Layer 20 of a small transformer language model trained on English Wikipedia (23 layers, counted from 0, width 96).
A neuron adds its activation times its output weights to the MLP's output. To switch it off is to set its activation to zero at one token and run the rest of the model.
A neuron's activation on a vector x is SiLU(gate . x) times (in . x), where the dot is the dot product.

Input weights of the MLP neurons that the questions are about. A number n stands for (n - 500) times 0.0024.
n75 gate: 392 617 200 241 436 613 326 531 567 473 384 267 447 275 293 448 543 512 496 684 445 605 372 610 380 399 484 649 372 625 622 443 549 664 546 512 565 545 547 653 169 614 550 376 417 549 516 551 527 419 279 392 278 485 398 573 243 419 693 381 477 258 573 512 665 567 558 377 742 535 769 465 416 530 571 376 508 738 470 516 555 496 639 609 470 424 726 622 404 441 358 394 437 556 598 722
n91 gate: 406 545 208 475 470 522 462 558 437 457 387 337 244 588 522 560 303 281 597 558 445 640 659 287 485 478 319 689 549 541 742 525 398 552 486 366 492 356 575 468 332 332 661 654 530 484 394 482 453 260 425 642 379 579 522 550 429 370 432 446 507 558 388 436 586 500 409 432 489 738 549 409 215 650 518 194 402 665 581 482 441 399 572 627 507 287 661 536 654 356 570 389 611 339 543 564
n162 gate: 420 440 446 338 409 573 434 363 389 436 326 354 424 585 319 625 646 516 508 561 608 357 429 755 397 339 135 508 307 471 369 602 522 504 523 293 468 759 514 507 551 551 508 413 620 587 468 391 542 336 418 311 377 704 298 731 516 257 318 409 423 646 382 492 580 410 339 549 750 407 599 658 294 391 430 759 401 629 422 388 388 515 542 576 382 417 492 519 650 504 696 337 372 362 521 481
n178 gate: 558 419 209 273 646 449 429 742 433 512 273 407 229 693 488 624 716 624 608 601 720 642 827 702 572 524 330 687 584 659 450 465 458 560 388 304 504 409 537 474 415 615 562 379 564 525 520 484 641 607 507 334 413 531 281 562 516 376 387 380 279 539 259 319 488 524 484 380 612 405 731 583 504 546 687 580 537 438 580 619 287 481 582 531 568 407 508 289 508 518 515 476 233 625 461 686
n211 gate: 404 609 614 413 491 508 347 550 168 632 304 404 310 781 492 634 314 453 612 496 407 662 488 313 331 504 393 832 533 576 500 575 504 626 401 328 579 211 658 463 509 440 666 530 513 530 312 534 399 451 174 470 212 479 663 621 304 521 474 358 496 589 157 448 492 371 462 792 474 411 378 530 413 264 307 582 242 487 471 334 491 577 496 365 281 535 496 359 478 707 382 380 551 543 508 402
n406 gate: 616 716 304 255 638 521 464 504 300 439 410 575 631 621 437 687 575 517 693 628 584 517 569 391 347 412 526 539 544 614 484 290 548 504 533 674 500 713 465 540 432 614 582 285 690 564 357 602 791 613 418 380 195 529 420 587 379 665 560 446 651 558 558 474 533 479 446 652 568 588 539 529 439 484 551 509 327 526 242 479 332 384 173 645 973 547 283 341 633 469 376 530 437 384 812 379
n539 gate: 306 628 474 575 712 474 138 530 357 609 513 443 366 813 517 539 513 344 639 580 380 306 401 517 322 440 681 460 397 761 733 273 372 684 701 300 434 385 671 644 500 516 521 636 582 577 367 353 406 384 325 364 367 466 267 576 474 327 637 238 552 346 593 478 479 613 363 513 426 470 610 573 692 588 638 570 832 558 533 556 384 676 347 755 709 509 526 705 430 408 718 465 517 342 404 483
n75 in: 432 551 435 571 410 306 507 523 634 418 594 388 273 401 710 411 393 748 316 436 454 465 677 435 487 237 560 327 758 629 359 541 552 559 563 484 761 610 546 555 289 399 504 445 442 469 413 589 549 337 705 433 511 485 458 436 500 481 484 707 615 447 515 516 440 376 180 519 337 634 594 618 355 604 539 434 354 348 276 512 577 383 576 872 489 453 748 686 426 557 603 469 612 523 617 574
n91 in: 435 436 332 378 409 453 723 387 444 385 240 618 443 514 460 399 562 504 367 302 504 515 493 463 598 405 693 663 366 355 629 446 465 594 658 440 656 401 602 627 736 424 554 267 570 500 576 426 555 630 476 624 357 672 274 330 692 399 538 449 419 463 543 451 428 392 504 583 522 540 492 496 818 421 359 466 337 592 369 670 485 465 460 544 553 661 581 844 496 321 574 711 415 624 599 567
n162 in: 534 787 644 520 571 432 402 493 488 500 489 636 543 681 356 399 462 378 230 476 315 412 493 552 529 486 580 390 460 590 684 308 520 500 433 716 180 431 497 697 297 613 238 493 493 404 603 521 541 450 580 433 336 577 538 493 585 388 500 628 576 390 449 560 699 594 541 557 514 376 377 394 420 376 524 500 482 331 361 400 758 471 449 609 503 567 493 510 591 458 283 462 410 430 377 477
n178 in: 369 511 592 446 371 226 483 281 550 597 156 521 442 602 761 410 471 470 471 471 434 583 628 637 601 636 492 743 454 528 482 764 631 391 403 597 416 609 349 719 440 586 396 447 352 431 348 604 357 538 404 549 316 687 467 547 364 551 572 359 640 375 431 349 268 466 584 478 455 563 542 382 479 378 522 290 337 458 358 518 319 496 438 416 563 665 504 615 477 410 380 530 463 474 444 230
n211 in: 657 435 504 489 679 378 423 617 457 359 569 500 376 472 593 613 452 432 566 515 511 557 607 630 503 578 570 381 575 448 334 609 396 693 562 187 573 436 259 514 356 573 420 321 743 377 389 672 585 346 283 375 415 482 530 354 439 537 725 726 355 363 295 394 478 609 445 423 549 422 641 604 702 572 541 402 867 628 557 671 522 549 522 522 394 534 511 666 584 486 305 346 507 712 520 504
n406 in: 519 698 358 564 121 729 533 500 524 485 599 598 372 482 772 434 400 270 481 628 626 496 422 485 363 596 371 243 426 370 395 594 459 441 406 461 552 529 632 518 492 587 489 555 175 607 437 671 481 376 340 433 515 538 446 628 346 648 334 568 431 358 367 677 538 601 557 557 481 600 599 588 519 414 605 206 619 258 696 577 438 690 751 473 412 551 714 350 331 550 544 504 372 653 424 515
n539 in: 442 513 458 586 289 579 468 554 217 606 328 488 535 625 441 364 291 470 471 500 492 509 609 782 514 584 500 535 557 705 618 340 666 616 238 739 474 271 399 231 286 579 689 440 344 553 678 619 358 531 364 706 584 746 492 558 461 674 560 558 622 747 512 444 702 670 563 426 594 357 741 404 508 320 500 205 496 535 512 458 466 608 608 321 492 346 630 430 466 445 629 631 458 105 413 310

Output weights of the MLP neurons that the questions are about. A number n stands for (n - 500) times 0.0027.
n75: 594 601 622 551 477 529 383 587 531 451 593 750 539 348 553 286 452 506 715 594 393 669 506 535 750 500 435 653 359 479 457 516 621 462 439 422 391 338 671 500 421 427 358 441 491 554 631 560 579 379 512 461 508 457 500 465 444 516 524 433 356 506 370 509 512 553 269 484 604 506 579 389 503 391 196 581 503 314 619 488 701 379 346 565 452 468 464 534 430 727 497 556 596 595 480 470
n91: 575 384 535 224 463 519 534 631 667 654 460 446 374 506 379 361 470 479 459 353 580 411 472 667 628 531 500 549 655 438 526 484 680 621 412 494 320 692 491 520 471 481 639 491 349 372 430 470 671 451 408 518 259 497 391 518 535 519 579 542 301 438 658 465 462 538 591 600 556 457 434 613 542 549 404 597 472 252 494 457 416 522 525 427 599 500 395 445 529 692 610 318 391 569 750 355
n162: 263 616 547 446 486 304 363 500 78 410 503 603 454 524 562 465 432 682 446 583 458 607 539 440 417 384 381 497 509 608 658 420 709 524 543 446 329 396 512 431 567 388 417 479 441 605 434 563 362 550 421 679 412 362 701 569 573 550 601 572 558 497 597 391 464 583 497 375 517 530 549 486 474 457 591 519 429 582 492 533 458 506 389 500 270 479 569 488 408 619 242 412 515 420 291 622
n178: 466 612 360 500 325 556 446 681 470 419 598 516 513 511 433 518 579 362 419 414 503 558 407 488 569 494 552 416 541 486 327 435 653 547 575 322 417 388 294 514 535 500 533 494 488 503 646 616 656 393 403 515 451 341 699 376 404 423 449 497 535 364 482 531 666 379 338 331 462 480 542 479 339 461 648 568 399 586 486 409 462 793 503 451 569 587 738 515 627 540 382 346 430 491 389 377
n211: 519 494 610 611 543 446 490 706 31 418 658 551 458 500 665 602 509 494 468 665 456 506 509 601 512 306 576 573 548 669 434 556 460 707 573 644 512 418 487 515 304 471 554 559 360 443 424 340 310 509 452 608 637 506 421 497 432 593 639 582 725 521 389 397 488 532 465 490 473 420 699 539 319 466 222 342 503 587 480 494 530 528 414 650 494 506 449 515 485 434 689 596 447 478 485 402
n406: 537 442 660 596 333 352 389 509 300 504 450 337 343 467 506 487 638 279 387 461 545 628 531 612 293 541 370 566 484 601 550 463 289 407 421 386 245 424 620 449 446 531 474 790 455 471 356 562 435 520 542 545 503 569 632 573 331 651 493 539 576 481 313 453 602 453 616 619 596 652 536 764 627 364 476 587 547 468 644 606 571 640 444 475 283 592 585 510 494 408 572 303 550 446 214 694
n539: 363 546 314 529 574 471 581 434 660 441 497 688 475 713 543 660 597 445 564 615 423 537 610 670 670 274 493 596 601 558 768 507 434 593 373 338 556 607 329 520 523 306 595 711 416 553 688 680 454 490 402 581 543 668 317 711 357 762 394 418 553 497 538 601 417 645 578 424 577 439 588 419 717 571 536 578 591 668 459 636 443 629 580 447 399 525 534 490 606 397 461 448 601 404 605 294

Each question names a token from some text and the token that comes next. It shows the vector x that enters the MLP there. A number n stands for (n - 500) times 0.0055.

Then comes g, the gradient of the next token's log-probability with respect to the MLP's output, scaled to length 1. A neuron's effect is roughly proportional to its activation times (output weights . g). A number n stands for (n - 500) times 0.00088.

"==", then "R"
x: 559 248 507 620 379 366 695 520 533 253 401 643 550 605 606 426 539 248 489 311 620 767 547 621 501 467 557 530 547 256 342 798 338 352 389 426 500 543 408 444 702 558 433 495 605 524 596 409 596 506 302 382 622 512 701 618 509 471 489 400 503 349 488 525 523 274 413 422 628 596 430 609 555 481 303 337 626 573 611 444 458 320 546 523 430 321 341 491 668 852 665 419 281 677 651 441
g: 478 660 688 508 337 557 296 488 554 648 341 636 573 388 506 462 671 385 496 433 261 522 432 573 480 424 680 490 631 401 578 590 580 475 396 720 464 733 422 717 582 284 299 345 574 391 483 459 411 462 348 603 481 563 713 427 434 418 625 327 553 472 556 458 523 609 303 555 563 570 429 293 364 497 471 504 440 469 617 556 462 358 263 536 488 533 216 500 542 602 455 325 574 334 457 582
Which neuron, switched off, raises the next token's probability most? n162

" a", then "ck"
x: 402 406 508 388 502 567 271 496 498 447 522 587 430 513 495 401 395 516 518 417 629 412 481 494 824 426 541 523 366 563 547 436 491 645 549 417 544 540 603 595 587 544 612 504 622 175 406 615 535 494 650 439 416 535 647 659 405 511 402 451 578 368 608 607 233 531 443 452 298 508 416 465 466 568 482 511 576 392 640 362 649 464 421 574 421 419 361 507 489 740 600 540 464 488 675 549
g: 487 348 588 396 422 469 444 503 481 618 525 422 391 550 358 493 473 379 739 552 659 301 621 443 442 455 600 698 478 726 631 490 393 582 595 496 498 682 438 348 419 393 509 393 557 627 558 371 474 181 466 552 535 390 472 333 349 429 385 341 557 589 522 388 269 656 452 618 495 287 569 560 546 533 420 466 606 654 766 593 506 492 550 570 483 338 406 584 417 243 544 420 380 625 234 554
Which neuron, switched off, raises the next token's probability most? n539

" Ch", then "ur"
x: 544 361 394 366 616 491 667 380 652 427 523 734 454 354 290 341 366 551 456 625 276 486 286 570 595 539 369 546 493 491 559 519 469 538 475 343 531 499 627 329 520 624 667 578 505 273 615 443 568 512 527 351 385 233 513 565 428 527 597 472 278 535 700 602 438 515 895 472 550 417 488 423 410 632 469 203 587 611 539 502 705 441 695 520 641 490 470 498 354 411 427 454 326 602 468 387
g: 521 507 472 571 622 693 407 427 394 565 531 444 505 480 567 385 541 595 467 402 416 652 563 486 478 429 587 471 469 553 553 472 718 626 481 581 567 515 412 610 457 574 706 449 315 601 458 529 536 728 488 322 350 600 495 637 550 369 364 653 381 634 509 290 309 510 503 235 566 618 312 371 359 547 652 537 609 805 226 373 481 334 727 614 502 651 460 489 522 393 577 324 481 300 591 536
Switching off which neuron hurts the next token most? n75

"5", then ","
x: 600 524 611 651 271 578 532 480 522 534 591 546 660 416 572 445 520 443 347 516 426 451 531 430 742 560 368 572 480 470 506 422 413 449 552 563 464 434 448 492 331 549 654 594 486 463 411 684 485 461 643 556 620 446 391 495 572 528 468 454 293 692 364 369 796 517 255 270 456 577 599 446 379 451 495 378 591 620 694 359 631 323 652 503 399 315 537 301 667 476 395 527 767 490 696 458
g: 437 525 516 570 410 444 701 405 572 423 619 456 466 225 704 389 390 529 367 554 398 426 578 526 452 504 365 691 638 524 671 480 673 453 616 523 406 427 281 736 597 370 509 839 573 518 243 412 562 534 605 609 645 617 541 399 473 378 676 494 554 644 455 619 655 530 627 472 569 530 517 356 544 544 527 560 645 520 636 561 421 495 471 480 164 496 409 559 353 667 502 616 335 479 418 555
Switching off which neuron hurts the next token most? n91

"or", then "ian"
x: 584 455 373 441 351 431 531 585 539 433 410 629 421 554 445 314 417 465 275 506 543 533 328 507 749 366 316 649 413 602 414 515 862 597 645 402 407 415 419 554 514 417 317 491 507 207 257 537 336 435 444 491 423 557 213 327 634 656 543 348 475 530 614 445 379 307 436 489 483 418 400 410 544 724 402 326 403 431 526 538 513 481 436 526 578 365 609 548 538 915 377 565 437 453 461 320
g: 409 428 546 451 479 254 589 719 581 473 444 560 443 542 604 378 781 282 400 424 477 541 636 648 520 417 400 407 595 418 521 425 570 657 521 422 417 465 535 431 488 356 641 468 591 488 357 493 627 501 152 590 541 328 517 442 612 456 497 318 436 528 368 448 388 625 511 510 469 613 584 688 490 352 592 559 497 558 286 294 219 588 374 451 343 350 358 628 651 337 323 597 562 440 502 599
Switching off which neuron hurts the next token most? n91

"ia", then " ("
x: 548 582 449 512 461 451 648 561 460 492 558 455 616 403 427 509 472 495 565 552 733 618 486 500 836 493 292 533 417 546 502 581 551 517 465 438 487 464 405 502 304 517 669 503 546 511 499 257 504 517 561 331 492 474 512 511 400 355 512 524 376 672 625 512 783 436 547 534 538 674 517 325 577 436 425 566 650 578 455 448 550 404 542 406 348 537 363 402 598 735 543 646 474 489 673 479
g: 588 345 521 574 597 245 651 636 500 606 554 386 507 725 276 434 662 728 536 544 225 309 652 575 503 412 226 512 635 496 592 336 581 520 536 559 550 600 581 597 684 384 323 540 390 704 499 461 483 522 536 405 379 515 578 425 466 617 565 560 477 431 678 410 643 351 505 390 456 483 596 454 413 474 431 502 534 512 475 693 375 650 516 414 562 706 626 379 539 246 489 638 310 497 513 475
Which neuron, switched off, raises the next token's probability most? n162

"ist", then "ory"
x: 479 424 485 650 468 686 603 629 529 270 563 372 499 488 523 348 581 360 236 515 331 485 453 590 774 510 312 673 514 467 294 782 702 769 363 173 387 429 325 593 381 589 625 658 597 354 519 504 535 451 354 354 469 343 574 428 435 467 518 448 635 539 542 501 490 360 701 517 479 351 596 520 623 478 381 671 518 704 488 558 709 688 562 581 617 515 510 390 607 647 436 467 461 511 484 448
g: 553 500 436 492 478 658 552 650 467 407 529 573 430 427 466 322 393 443 609 447 633 376 591 489 434 407 527 641 688 371 343 559 426 670 599 486 539 239 694 581 498 495 452 478 571 482 378 480 627 318 313 614 401 484 458 263 443 436 646 558 464 481 608 373 472 523 379 652 603 611 457 637 585 360 141 497 290 435 552 376 281 366 393 414 614 376 644 422 279 471 456 674 574 299 498 399
Which neuron, switched off, raises the next token's probability most? n75

"ake", then " the"
x: 316 540 616 548 594 633 92 490 524 381 614 732 469 446 364 739 638 587 472 403 378 722 424 559 734 578 489 550 362 473 488 500 566 480 513 352 482 264 392 410 635 574 347 417 519 212 314 677 480 339 587 448 585 427 319 453 472 454 408 543 478 438 599 508 651 448 328 527 414 523 405 351 600 495 554 708 670 630 523 453 611 562 520 525 568 571 532 528 680 626 338 465 589 635 595 397
g: 623 550 409 648 533 493 513 475 408 624 406 494 530 472 694 397 657 583 324 572 460 381 270 382 615 484 497 616 400 448 571 327 367 608 337 611 482 450 579 204 330 580 551 312 539 498 534 555 644 678 524 629 394 512 555 396 450 594 612 535 376 483 637 661 582 313 159 299 427 299 566 451 613 474 581 584 379 421 481 279 673 457 624 334 528 367 532 428 561 708 518 543 560 531 535 419
Switching off which neuron hurts the next token most? n539

" his", then " sec"
x: 371 395 541 587 411 645 532 347 384 634 540 589 480 349 261 226 591 283 325 363 245 513 535 545 659 554 250 514 421 465 554 437 535 559 440 430 516 541 547 498 570 569 627 458 439 406 385 645 480 252 742 506 578 690 504 701 390 401 450 632 406 269 423 646 336 467 505 544 293 595 454 590 429 484 452 481 494 334 427 528 567 469 540 582 468 590 499 553 778 727 534 451 437 553 661 523
g: 607 520 427 519 621 478 290 422 520 494 344 578 474 465 649 265 376 760 589 394 663 506 741 393 458 485 609 374 423 590 780 409 457 399 633 573 349 563 556 618 612 475 478 335 371 644 343 378 365 452 569 450 642 587 371 535 320 552 520 432 438 315 352 373 556 641 699 656 411 431 429 787 419 321 477 580 563 252 354 484 456 554 458 571 438 586 484 466 557 558 546 421 538 476 507 649
Switching off which neuron hurts the next token most? n162

" T", then "wo"
x: 524 426 560 492 390 503 623 397 696 541 400 541 401 454 505 370 412 406 236 601 493 686 459 423 665 552 627 611 614 345 322 534 596 632 389 506 533 537 668 413 453 585 590 514 592 407 513 523 358 474 342 387 476 524 438 542 459 477 639 620 486 532 409 465 690 577 534 383 449 429 358 555 685 508 399 561 551 574 468 311 616 519 510 481 499 540 426 351 491 681 354 470 480 491 372 601
g: 451 416 465 427 411 530 438 703 437 419 610 374 717 774 816 571 528 470 502 584 359 565 385 398 525 443 594 522 430 697 348 627 590 460 383 576 573 351 493 192 323 371 455 492 612 707 494 557 421 464 507 559 483 659 390 322 527 598 587 557 507 582 513 628 649 558 564 426 450 584 422 623 504 532 654 757 532 488 590 462 556 442 387 266 609 476 226 469 400 450 462 693 354 615 500 452
Switching off which neuron hurts the next token most? n211

"x", then "per"
x: 402 348 535 490 403 762 707 543 524 560 468 501 513 459 409 358 540 612 637 622 416 390 459 573 828 380 492 445 530 509 315 625 382 629 448 414 426 397 584 468 261 498 503 533 485 618 482 445 653 498 586 311 506 576 457 565 612 496 368 512 471 595 555 615 609 363 538 404 513 589 331 351 466 522 655 410 529 544 743 488 630 331 630 555 523 423 720 359 482 695 620 738 451 594 500 464
g: 489 424 737 405 276 538 398 522 507 498 552 668 322 614 399 642 479 889 667 447 338 557 427 512 477 600 529 362 572 524 594 302 454 466 401 412 552 544 562 679 363 575 530 489 436 353 465 493 606 680 451 596 405 255 346 595 497 496 369 320 530 578 664 490 355 526 562 600 480 549 362 601 502 565 288 654 719 583 596 405 524 283 409 561 436 434 475 345 358 462 536 586 311 626 440 435
Switching off which neuron hurts the next token most? n178

" M", then "ic"
x: 467 460 444 608 455 626 537 451 762 343 476 429 444 401 438 505 426 600 369 532 629 460 638 513 598 589 405 537 464 382 457 520 506 722 436 487 511 590 447 538 344 551 583 480 474 487 461 494 414 497 553 417 464 478 362 562 658 510 520 427 392 476 545 464 492 412 403 379 419 493 524 555 549 495 406 480 500 575 575 434 523 565 597 543 536 527 453 563 617 786 382 445 519 709 442 516
g: 628 421 245 600 473 565 652 542 516 455 576 485 583 417 276 387 298 655 514 532 511 598 424 383 543 468 567 481 459 414 530 449 444 421 574 412 509 381 433 256 355 686 567 594 389 474 496 418 368 350 677 611 400 463 214 414 535 644 570 458 728 630 340 519 389 503 536 503 618 464 388 480 512 784 418 470 517 274 601 831 630 494 281 384 649 560 617 544 495 579 560 589 489 401 559 377
Switching off which neuron hurts the next token most? n75

" comm", then "on"
x: 539 666 240 459 583 827 551 390 651 555 499 479 472 588 402 338 459 559 484 412 461 352 522 323 564 656 398 427 492 521 425 685 510 596 339 438 592 569 480 454 700 547 630 570 597 316 397 589 550 645 501 529 741 607 529 492 490 438 414 535 423 614 566 523 478 361 345 441 413 509 563 469 469 632 522 615 637 525 472 459 471 688 707 465 518 386 526 441 686 949 441 411 445 473 344 440
g: 603 512 442 462 304 475 505 499 462 406 501 391 418 447 431 565 527 508 620 506 283 758 674 635 501 526 560 316 500 443 314 524 479 522 367 512 465 365 516 630 424 450 278 570 377 613 192 588 561 596 665 606 533 453 596 576 384 256 375 270 898 330 306 353 532 511 622 502 500 400 448 383 522 647 661 633 637 565 586 384 498 447 396 461 543 605 550 528 601 585 433 418 487 642 511 558
Which neuron, switched off, raises the next token's probability most? n178

"c", then "iss"
x: 434 438 597 706 377 602 599 377 562 616 415 470 616 328 333 735 546 654 383 435 415 677 557 506 830 442 490 421 503 544 551 579 603 707 462 476 393 484 445 442 711 532 385 431 368 505 376 558 617 482 528 489 523 413 616 588 411 422 451 523 589 396 717 498 524 504 425 483 498 338 507 293 436 572 682 699 497 541 520 407 472 507 584 683 565 470 521 470 601 763 462 356 431 401 401 447
g: 403 583 607 473 774 767 696 519 520 468 359 590 345 430 303 621 399 618 668 581 729 459 537 461 487 443 617 559 547 449 629 589 439 474 530 413 363 619 478 604 638 433 341 424 580 567 707 454 562 577 494 469 682 449 644 566 627 828 501 719 421 472 468 511 360 509 436 388 469 523 281 472 383 519 476 567 620 367 450 507 306 328 594 622 456 317 603 410 633 482 394 673 660 412 470 553
Which neuron, switched off, raises the next token's probability most? n406

"e", then "op"
x: 588 479 338 446 621 308 509 427 528 608 461 610 299 390 445 572 517 381 411 488 348 353 360 242 799 547 613 506 462 469 445 650 515 497 510 254 589 542 518 603 437 520 336 457 553 309 607 407 331 577 416 573 482 291 408 680 568 360 302 517 477 319 497 518 653 461 448 658 538 550 340 419 809 633 586 598 559 523 272 475 585 503 561 647 547 425 432 505 482 718 529 492 611 625 443 332
g: 523 383 429 345 386 486 581 477 480 611 611 311 586 542 526 310 572 599 320 493 412 489 364 616 556 592 559 412 906 487 481 605 806 500 333 218 459 415 605 382 633 501 570 541 323 543 521 609 616 472 514 587 560 573 576 683 383 444 854 470 373 415 725 555 457 640 521 514 452 407 342 221 480 609 454 572 496 554 352 491 465 503 477 500 510 443 618 549 511 395 478 513 386 617 503 515
Which neuron, switched off, raises the next token's probability most? n539